Layer 5 of a small transformer language model trained on English Wikipedia (8 layers, counted from 0, width 96). Numbers have three digits each and are written without spaces.
A neuron's activation on a vector x is SiLU(gate . x) times (in . x), where the dot is the dot product.

Input weights of the MLP neurons that the questions are about. A number n stands for (n - 500) times 0.00075.
n12 gate: 171433392444339362530549292298392492546858560555442563523523647412533653584592457577604673563320477594545512651556652484554295277473672593669459476786486480594583306336571440537404678882438554446519489465350508435559556820369293470707580307602572590383607425592678484681337440474496561410
n37 gate: 392345692468507563588587527511515580482304621709514572597482448691435406352510707415422389284421588478459331697715439511393433618322483613355466590461448514729467635471552654305550427712219440496546399583518614437719350708493529402269570379666549542386412553716292545591418490555447586583
n42 gate: 420531619500604548290718400603227466586500320751587692504618408231538679590268306645719435504699484348469357464591400378468599656583691583430802585586540476645444403418500334702363512504358426491500430500516718384371666531670630469638263450300690584640383438453319657355383665550596488565
n53 gate: 461355728413626728648537508383558587500364582581473516613404568564529540489559566327531214496340538469717635419463449397399580442616534578378455334530504465691532328484616357431465275496639799379508473523654589318753461658373198625412249340625512586480144402738423490783615541549614605462
n74 gate: 431442656118466324370312475555480609410375609618609492359422489457427560597300699197410320504496478492686609375457534632322762540504620543388336334481645325460680636582420446361582615489475511650557422489736474362535394679515372385504467624844473376334530467586390443642453548580346472438
n89 gate: 400363582514388522609412539558526538555455557605280432480543712545623448383354579465653654390615321432649744231576699516587467542536580439449517362426612560691536586504473589515696617568294382721623376599802552446577709588269492640443795651512408429462324334516438313564118619669442765492
n91 gate: 635343630165525482815534531534701340125361355677585529516496504450312485363596484448339681516492488492724375341465549375435433673634732426392332435612500496551326473559323817389492566410612432718707504590508455619317733591562321584600464746648409556500271400355475654488333555539363568386
n99 gate: 576511817532448679562629655684470630324492283463559762452426324399462604372262363375473668545365341424393395468639377460583802621677409511597337521508403528554432560455679573352512307587556603441177573678367681406580471626540573763423450550568686575180344296438439520532605477542537586401
n107 gate: 734556474411429440516579722634812217562393248617516730517361492385260722275441483410545681619550467462652440786635562645629496491558364500475487300512481533622471379581745428594689445642618577745479520492574629141521492713449543671364431245555643377786267348434379556676456532548604496356
n118 gate: 493406597341656388286770427608561586527486613535500703737460461776262371500408580457563555494564325510532386534535578455359448603477413673387365416493445348648480665521448500427344527416456434550503421534520594580517488565448469457410751440745621340422371491351587712476394620406335419510
n120 gate: 465677708371500646431685490586693635145532314682552654425366113406411344254401592504452347462562358761851527443646474406829545435304517471556347563569532465573349760369271513339305411768401520519592380531626693432496627606558222384711680505491700560390543400517605507717354385563523623487
n147 gate: 361561732331292360442400634488398618320520633384422480739570285670737637516504524402293733462754562436694626405523742391480496571390622489371521295666363333537468660618462492433555625429481588631685373682473492812585543508508460612528419734660364150428582490317397414528387569500380294447
n152 gate: 591542577546460618554675530488635601286626436585492274456356496476487504349400430488434329372650315580496447673703812423559744725480379594737354433619608401652264645484420560541165528646511591458488415437465547561725439336774391519557481438679601795724543641469651470576455237329595455614
n159 gate: 489486469450662632555653553720552456327285450398526496406309403573217381603300515397559457461336343560543576589582534641459338251656263393702315377511432455718398370500363325573426258519511652560570464396456556175329510597443652653569602417526452473490327328327407563587376496622395675349
n162 gate: 492396564438445320458418530231384484412544634354588625582618425842587351397533881515649485570757618426507583388386325417388420537319175596450488389527451341273382442456406524475435484422409471546311258418527465423599479601611417276746587381574475471273469669351432383543415571515269290549
n184 gate: 698523609542484544434454216398686458411443602556488619528337572427627385170300473115368504511472616564557589508391611464594557650257333564547396324762375512813560615569606540422488420520556460508598423508555669471644614595641379365730647458572525458368453796554267397532552443682393808470
n188 gate: 273526606411504525620488433579467602523579459623617665169119533319529611579547511606666385624473463357271480363515531265339781366629706562568508582373427500408325572488666578554277628431561717221298511523477645245383535500461343549473481298515506472622330554621623416659431441397452588470
n191 gate: 485293399513325487297699344633617488299438609464216652629463452376484589507351395470433642702451378470442496413752667546504473476504304518370480332267558477603511546473624303546291435379568731407436496526522285320189623664585485389392489440458702484503440319481770456641583460475461445638
n193 gate: 524676544281398418710405326383584467488500357349689496136373364356442639588467748258392526656340527390462536523281551313539649541601549441554521580382482375480484449764628500379766686500434486300647675797512496650365507636345424618704427755496453574560673401404407523394422357545447374489
n194 gate: 484341500727557464591244456546548349444538368409328366313472527711717269552576560644528406384666405561519421702550403310472617431713558770552491641615529354614672428662516488367472578464515534504282618573376330689628408418281918445488492286390571355469026610488404449537342567395475441453
n203 gate: 385647508591468691631334277512749596438354530456519658678322450532555518442589633391737530466370203540451589547564737319649346517559545391574537423531607528479309511520606504533341356894693715736375569433403579443368500299588597573254338413667701591591419287612496566373534374386496394348
n213 gate: 676417465515445354483482297518408277582550517478506468552607367338515554588368509684596511604641542584348621506615598614566438625611577505562582398536555641308529462365414418538432520494370500257554332514489348506526383511377339494506525455387612509339528525506583570454557494420668530503
n232 gate: 539728638493473504384411328385796439447175541337333508585322441347558522394529611564651589460727301845578433546858431237603508272386382478485549589553601335424298500650478496615564465477587361553611448427291642596453514656629473639417492464310515366573542423598456403694584366559632436630
n235 gate: 590553487464568520452493524704391507683478545610430515444561440481579636464427353327369500585457406634503377641477729446383404418537349571430689445542500454474594491712387349442533694324491529391457425509448512417491452324368437560453548471640522675529543371369628513519708736518387718622
n253 gate: 581631525339536580500504574595732521369281523587326741544567446516316278508443452259425539626267551229639369584553480250756471517552646386417462586508555416588301568611728443335476435536398656586536648508468368542357565423426369504922723424649420356479559276314662500419264562342266583558
n12 in: 429598561494426562459634596460560631521587439447594645366587541475571628465378828469469449722694531670703504321477704647388388574552524513566385315442586577485454606464731493447455525507401536654598507500608496387546513595532482490604672585638511774334635390618493703220443466320250310500
n37 in: 463441627455654709642696571492555554432429349589349624573676430440364497518558561288525489528762521423374422670687474329881628500775430555386565455436460449565397606396560533462338234529675487391522461442349627338504596612329519429444610231427610550412493389396481555507607637405211526616
n42 in: 283348514413572571523486489465449217410653364535450422276430559372424459493414383507570497613426375347409324436673402507423636289554558381324560536563325409408497713548357683611267305628370544507409431419380490465534628581555621490607421322476452404456228532424444568619500624363419560591
n53 in: 272355519356603846452568558570653540466640496475507542659348599504359691381628485407597402734481445527663454620489285681421453276346417547470476527482397338567221454411544342486143389787511612472515636394489425449462384533500192529469423233515422385471567411552484392660478474696736500478
n74 in: 759594444410379608592622737414457546643407451548629715358261507493485588386357712450340458327380411266629552276514478411565526239594779476593363471220553536530493592485675323391368316435336376473356535424493522590691562510589607521685525431347434588615518532650429573591373556510511526535
n89 in: 489614591592713496286340375600389838526397482563445630530449579458651424562441478745343382599585471313482284688387507614530569304570414539500734543399584418647470409481489500347339361430528531460725652452537648354700440650372837409458261308541441465580201597489481391597514579639457589525
n91 in: 556310646500387380350622508570504154415465428348352444789515359607608574386511422515301424378354449579680289519600556496493593464545738707272512610613735549523473440546478726591478542361468385648429427403644422644397442359466255515596551745474560685494290578640484503504696453348441286583
n99 in: 651576740473519492592409738539331568656453496628630511572582573465641472489415474400318642719477540534855550451421662600519438612481572493493559681662603481504454670604649500401574538221535563520489390372500335559194510406181385526646592587561353508338800467548270481333443649424645613627
n107 in: 507521538589504537388613601393540449335527600591782299742467450424817361442291599229522564500578627679518496633535597356570672567485553412686328563323652507585613619405303477559665447723486473663611399589654467550459711357602485819519442516627648473519336523555462568444729633554608508500
n118 in: 536714470526601571472492570772323756670381662375376572720564535625550308553399561589617483572442518529597364425336561658418552656596569483426511465468542583598595622386393335561337577414371407419457651249440350515518516341507383518434395401410460375599542757539489382181285611448556253535
n120 in: 586269676469327509424496737238250446485496683654404562812408417675379569565449631719489496574371546414620524539385710552345572648929564489550385465587433263484445518353729266405185524457581695504628492372473434391634662650468488439512538418598581471620443493676468503406360575511581399474
n147 in: 496460384462699426582656335704549575719518507642573564532462463417271599372371556413292476604514737266402374784577577572525500385322541533396289347315679599570603536705371525404549282616679471455420445416472367507521446595439557545543483467380480463524528564497620665486343527541390756669
n152 in: 660511397560144598435633516519409433581381568717577500377617611576556736573538629449431421578433656362536462611108437659437711508518504458241727745384551715574500483458529485472573621314367503409692442463493297565451561661621504692713678488504515520666463422482500534597359554525438442643
n159 in: 692748450560686392808563447317653476581454493511493541696541598523588458692465500304426431414365540591565500549382508462534554297545410672474512574460650620555424694819261672391433412361737594705758467688556466687572432359274442551504441504443368429419430385404512708534382540366598531659
n162 in: 576638544189583512444454852213731733596537389608411569388585573482485524465628446383334424541496630616694504514418446559507430610707531466323451343496549511534431493452445221540259566586520757354625391547372425381401448500493302496728553572623365595611532484507641446413568483403308511503
n184 in: 485607556558456340518569339564663270454563556333450271435308668448632741593561522521628800341522585449364437558479370770550631381098510541457496606401497507436515452407469577507521636406439316701374465551297514744474304510566674496633546321485477553665343519539534400555538458465681485542
n188 in: 458436349519401639476526565297432612521934642520254630475448381389474346503470521386483534413556510610618396577593507418500460378444578590235552534521589370537681536565686414760192603451325523335367291623472441471539490544654668390432452493595531404443517454521362315447503713412548522473
n191 in: 454497493475447161528433527460451388451329486593503390376569718439372510472649423653497800631465321489408576644446214507496442675433541319552563585348391613485364497395320558394757464482374301353486404535343567668518672347601500659320521679617565656433615475378449467375446503490662401405
n193 in: 493572793297428387483496400539551395369696327458540664503326395573496500433573497379370428474582483627454455568497558413486560496655249287727411424560404609507455331570395455366634417507606541525294437772480652535424500543406507371566463729401446360360721441460525386342484556418330415412
n194 in: 644672455477570674529311512492731601406379592593587496393568465350257527460252300399680571531573493371482425380476390414606538481351475326712361347511613669339478510312454500517345166427490680418620254401446573667306467521780459593582475365327445396494583513475583681640622447511393584599
n203 in: 604366549618299512392488621477271614529279379427693504245500518466567569540073463569529628746356330652585413489668400666401317719335613711344488530460443397573489403387518669483536545312299432346526687456431460580530500479357590550572431562381650523548623477446523466388335621504446634600
n213 in: 544464748497597500432395475415516611546503503602393509409313534309469522494420428431623663542523434682447593366586631631465476546480492381500448461583526500533500495452593536503494609751396495341497210535396573530639492472524539477455614438468347595427311436422488600715564508447619630354
n232 in: 468700554402222453438414512555568444633288442427650585457347456496443507573250686374601514473677261475514594422429603395535507436556507513364534402732545659445131577518493532530462579532520536651676697376612560908417481626323493479514583690525446403509371478538588455661450469643533621602
n235 in: 373402608406464394538478320432445593458633523633479479606379459531362525470350425307607581638476547570500608428632416362311565411401578543544532323350429413509622528623523626407364540530364634461658444461366593428555571401316574541506468307524373627516278513390506540461494529532318466323
n253 in: 600504485477321549428656488634421586332370507598412467459456471345520660245514346599679697458500554683464451437609367515489458594426610511558422645536500674693170476178614364535361301511671606377533594556628526454651352604496545670212576523634361512608474736708619500620412507361631642636

Each question shows a token from some text and the vector x that enters the MLP there. A number n stands for (n - 500) times 0.02.

"8 ": 607566481370349548438477542479605611564446495591495463360522482614562601443448425482452573537504638479501520488376561441629528423521577524452508423547454637456552469541505347521528501455449538500544526423521486580494348493573417629491584594581206529552463588509455387517553591582566486570
The neuron with the highest activation: n74

"ts": 419571585584438656470467630614487643627459512620356483344476549394576591446338348557479511527621509388624414446548586416399426518463555699528691564439560544532450284356396400576355408497533507388531449322304562342400472560486397426544535460544520465584617334569495534541465527564534408424
Which two neurons fire most, strongest first? n188, n53

"January ": 457677448586479522553329405387481408415445457501571465326590615513445422479537465573292460570375524579474319328521612711454479356460610597519539479509466564518513430572494483468469562401546323424605481448448364578360475490510557464516495437494342452566623573632471382440349578416331634453
The neuron with the highest activation: n37

"al": 488605495427516505732593583520379675444666551581435557422500469399569484738504559579570538549401490444568534542514491475629518259455626537438382574588551428451474561354542563766604502541478590441442446494602631604302566369402531514520539400508535523454517529671548489807557597448510512613
The neuron with the highest activation: n188

"er": 624634714520605464519430839589597653565521603616401652525502656499510537383537512450626442651579311530449487381444443536509362567451457479443533563533572723547516550592588353516399685395409499595588494483506334324497498568514358472395522393625479471601500462381539562393447564480352466566
The neuron with the highest activation: n118

"the ": 570567513516553498441412504508451452463458504463562462453499511526501633486474363508471475700526476497271552422425534660547571593487512483571419504487550542477646547511431528488452490469498544479507538416615510554459310563552489454475587534507218492555637617430549420599727497505524502489
The neuron with the highest activation: n213

"et": 461611491439448498366504353557610486416412634550361467511484587424505561433385420699484633612324572293441475511601586629488475440492486546536589563607511581591533544398512287326443583395548400409637527547436318412457562460508259659562521525384572398499494510394465456325457407437654597575
The neuron with the highest activation: n191

"| ": 558660425462414513477525610427542409409491457386457542504562477327472464527655488445446615568505550583524350490559530664488435571543405442481517471505404517610460444448373417598468401504514459452479454515653492539466534429578535462389527528409254557364496448516522315576554410506671575583
Which two neurons fire most, strongest first? n191, n213

"y": 595815561449531481539451660419643546364422380648486481369388453421560626538450431407553405572572451482548628493464488509459356612552567514630748550427502563431579652470546376661480442492499541530553484574596473364486514645428400559456380502668547519629604544462307493363488466616436353455
Which two neurons fire most, strongest first? n107, n74

"by ": 500517424516528470457404427472411425425459412462502542500605644477506673602530468428533594674577571558406534492411462571593427477575518492535451469539607520519448423530485487468413475503530482619558554433622500525556481463616484591538488549444187421478601697531430470445480540475515526604
Which neuron fires most, and how strongly? n188, at about 0.48

"ev": 610500500472607725735466545547532564517459491527352368478342482396636347530523371565510646527422349425497292552737554525659550579498563502603476544393617605484400562337424426463497536515408539461535619436388522362352545605555489581426504584568551669390560367505394518497559562434495419372
Which neuron fires most, and how strongly? n99, at about 6.6

"-": 605525603546498479456377550515642462400551467573626528630490559440479574576544460676435316570549491511485530511530587524523627534485462459539393539539611498545501519582380447487536393488466448471453542505687457486545307403545454531467555540613239476570649513560288401535589484375459522537
Which neuron fires most, and how strongly? n203, at about 0.57

"ed ": 616636537410434520433521439521574501583474464437489437607614607544527554363534498558529544640564495462342478448316537559593565451436457476535568490587555477487360450514526480506536567463456435518602467488511404394464576387507432485495442572405197584610565556600501423518441540578448455577
The neuron with the highest activation: n232

"a ": 524605502539508531506488512540439494540538502636480463467462548489556576521417498614479473511518514377363440551335409511480520342454580475515487438433549542568529475529503511536499461537447438430478440462482486497410410410536585461390313404531193466570396682509581402544500624450463623510
Which neuron fires most, and how strongly? n188, at about 2.9

"first ": 624618487462493390426525549472593492593428518533579444432599550505494451532454503544560525552464505469344610529426482567503600399507585501637356471556604528434447534608354475554534415391585442392527499463613570448452416438484408486549555572548247595601609576561534322670629569530554496586
Which two neurons fire most, strongest first? n74, n232

"and ": 472551608525446557511343492362380471483467449509566533384522521515539679494413496491460555602521494492431570602455487504652552513485396446484463523551603584451458491538433586471438522536473478527519455478426244420528349386515528536545505595593224470536631584579442334433562457550516536460
Which neuron fires most, and how strongly? n193, at about 2.2

"or": 507562410801512533484433645482297490574606588640446554619741423387684521502329500499476463526576408501474328456442570362461684622517344554458606585520513622567511522501456379492393400491398460455504504473502454541609535588450470466509517469444536450477467546484463441572397574606522537640
Which three neurons fire most, strongest first? n89, n42, n152

"em": 492408589717554597564726425566412546667520470621403345526347387479442433502542484544583430407620587484416478480511483524497546476456461552406612582459651629568437340507442573469655487579452509561543491352436582462388451396529504657436420443454647753459529520501614543495584553501511580560
Which two neurons fire most, strongest first? n37, n152

"20 ": 647446473324397588490499508551617624563439458582521464391528472615571613426449407597407481563507609395377576491450558495581565479535576544467549436467504635428645425518470275506446473465555495445580559439492487576513412466518445632527576518508216505489513583561424465560634552566515487482
The neuron with the highest activation: n74

", ": 547676526540460457545458496523588551455518405589389419425435520471450628509443370386509497631604526526560398556418487470560554411541504454508557432641586537556463428548406596444478505537517495547489571524451386606302441451604535428505557528563203521572547616564445379409523515450505577535
The neuron with the highest activation: n193

"st": 451580520570433635611352465534433549659475421489468394552484556324549613515356568501449576541457705484668497492646591617546479556547455540560513499584463460604491580544483377561462492647437530555647424374435549563428330491404270512642619387380645483450630538560477521431600541306403576589
Which two neurons fire most, strongest first? n12, n213

"ent": 463614365411520699438492530589500468480552556420404441462611560303663553369461525624484515544584499548559435563512673696533357541453317525640392442560534457435355590538471450567435425433466495602654427340411292363443413484462376464698491326570548595545522398352453558417511584321597550630
Which neuron fires most, and how strongly? n12, at about 6.3

"ri": 345486483457619715522509890588472506571580608475546569460535530547566516475392580488351481543470576514642475467413449798391422438491469579462568491519598528482577614523374583441414542504575481482486533336686469627435589540493483583249506644379508382546581565463424592305505494557421729536
The neuron with the highest activation: n147

". ": 785548499523472619560534521427577541467477430461411325373624547279425467529594426608398520452531386556487505535476473492531445594644513515463447504646491600561606494392434504523410484579425497471510451612311359553622521485513503539493439495490249594535482603466546351535546461537482551559
Which three neurons fire most, strongest first? n213, n194, n152

"le": 592444537491546703588580487614243542390561482528595505439592612520381512608394405652564547479405385750535462452552547382533567404592467631459742609296554435302595493382457589480423621352545366489485493497461484672559560356411329469414457468426540515503425580469689547501602393505552483584
The neuron with the highest activation: n235

"B": 694484619608557477622346510564361418473529397385430435450471431473551504396589427570552567604452417604650484510527458590688478511540499640513304512441487569557760440396556471554639551437497299707564471520501446634313499453558476512513576496675442387563534420407515460370480396588684657591
Which two neurons fire most, strongest first? n91, n107

"r": 578378608627356433598309560493438516473534537534587432361527532560524644520670563487551615408421462679447508518479573651574352576562588498656624487543454378404445508457467436387624484409544545563596712501409488561489565457453456512500354716597357487516615372462446462381480623515431585554
The neuron with the highest activation: n193

"s ": 491598537480423578512468563560548528545537454518530513530545596550501541404524491510470486595486408455443538454452439542509583385628515566441519509567596609491396497422467493470560535435479499554587482441456491558313353382533519525496399465602156585634485557506470476472492595492374564482
Which two neurons fire most, strongest first? n91, n253

"who ": 443697645551485490499399594523440447609437410523511350404637578541513578489493373344485486564560504546453643519523426534505637434457519506533482485491584693522439643482504578370447441437400520404392534512406315472422451439651644496518474453647294440573492631470476369412646544548617536518
Which three neurons fire most, strongest first? n99, n194, n152

"comp": 482481415538493516612284404525600528439487563437640527285540415594389536459423580600447490650453447589510455561225580295504463605361474537570446440426418729441726516537569569484509464502511463484646584399445597587599476396477598609447584399646487774525647544567570497359621502565585447556
Which neuron fires most, and how strongly? n203, at about 3.5

"ot": 557571401512544580558437585743536484317466470610441489690528449469424567487467356606371603364407472377474386445465575353500562587573511684426598618546473637560415639402464524528445382530546538590690509623653519647465549390476412647277467319545560491575648509615632453595529561461452426520
The neuron with the highest activation: n253

"Ch": 584574600601792483562533488397464519588370536543413331329669414526591452566552422582327454476567648523439520547511625453529394638517555467537418471331586539433392392549533714511752480422591339479589517551492525489375514521515612564449492460478503497556455573268507459642621520644439492531
Which neuron fires most, and how strongly? n53, at about 1.6

"into ": 430555462520444489583455559555410433457423469462509502445529603432472592511507497433562536561512569459380492524427433545537494538522546493487491422573698527517478526516418536396536517515556509571527517503679437432537354505533415492513477585534197430557593681461399384477547551470517500663
The neuron with the highest activation: n147

"l": 513588634500473474627383445454517661588589546574605332471607381532451657455624696532449419453448622495566487466417555681529458728465523590430650571461505521415456440484396531435618543471497358454606458453483386517660582535468549615523498635633316401672471459448565513398461486560406509507
The neuron with the highest activation: n147

"ain": 606645350400575483551402640542598478517425381585572530564505526378484521372369646505502555758438418420586464445758488513428495534479377596431659460544413593454537685403541477546448545370372564586697521487529419406508531379447372458405599565524465495402598411512460437446629551473480591616
Which neuron fires most, and how strongly? n232, at about 1.3

"; ": 585633502537547540458419407446477428469484372521353435482422578470470606576464459446447452600630513624463398608536459466458612413469491493500528413463566575507460334606448534523452361496588480453483568490513439613425419509502616561539360479453191492520455498479574385509553469585547577545
Which neuron fires most, and how strongly? n232, at about 6.6

"en": 454396481614763436436646592341472445595563644594588271358537651625510515484477365431535491416531529465425460475487441627406526529354403592573433513582281478545455338483479540620434486422555505487513438461432309632479351350510492497457502584481503574586458608492681523670588483451485481573
The neuron with the highest activation: n194

"s": 646566485633431487493329545585455505473443602461546467381627502540476597690511391389554511407575476460618640483457587789317373489456593660545493503575577553529535394564488416436650472592417326522548447470495543489531576439629470447511355681581376442538571429555425529584661469593500326498
The neuron with the highest activation: n37

"World ": 485576472412565508534601503470460477471562450478638390328463471654580557504549403438412513645532499536363480418396473499488694536551503632436398420551530555368619414482373375319434500351413459402474422500405564419262516290424617526540521534558358466567621576473644419498636571650606419468
The neuron with the highest activation: n193

"ef": 564560321567429383528377581645591502585448568404543433353510569654457646568573388519544521464601643629560379570469601553423396656287484336623439500602499581575570530330631594543480583480422461716590655373701462520568490468530503451605529334496493500475432429600387382434497296524487496512
Which two neurons fire most, strongest first? n184, n12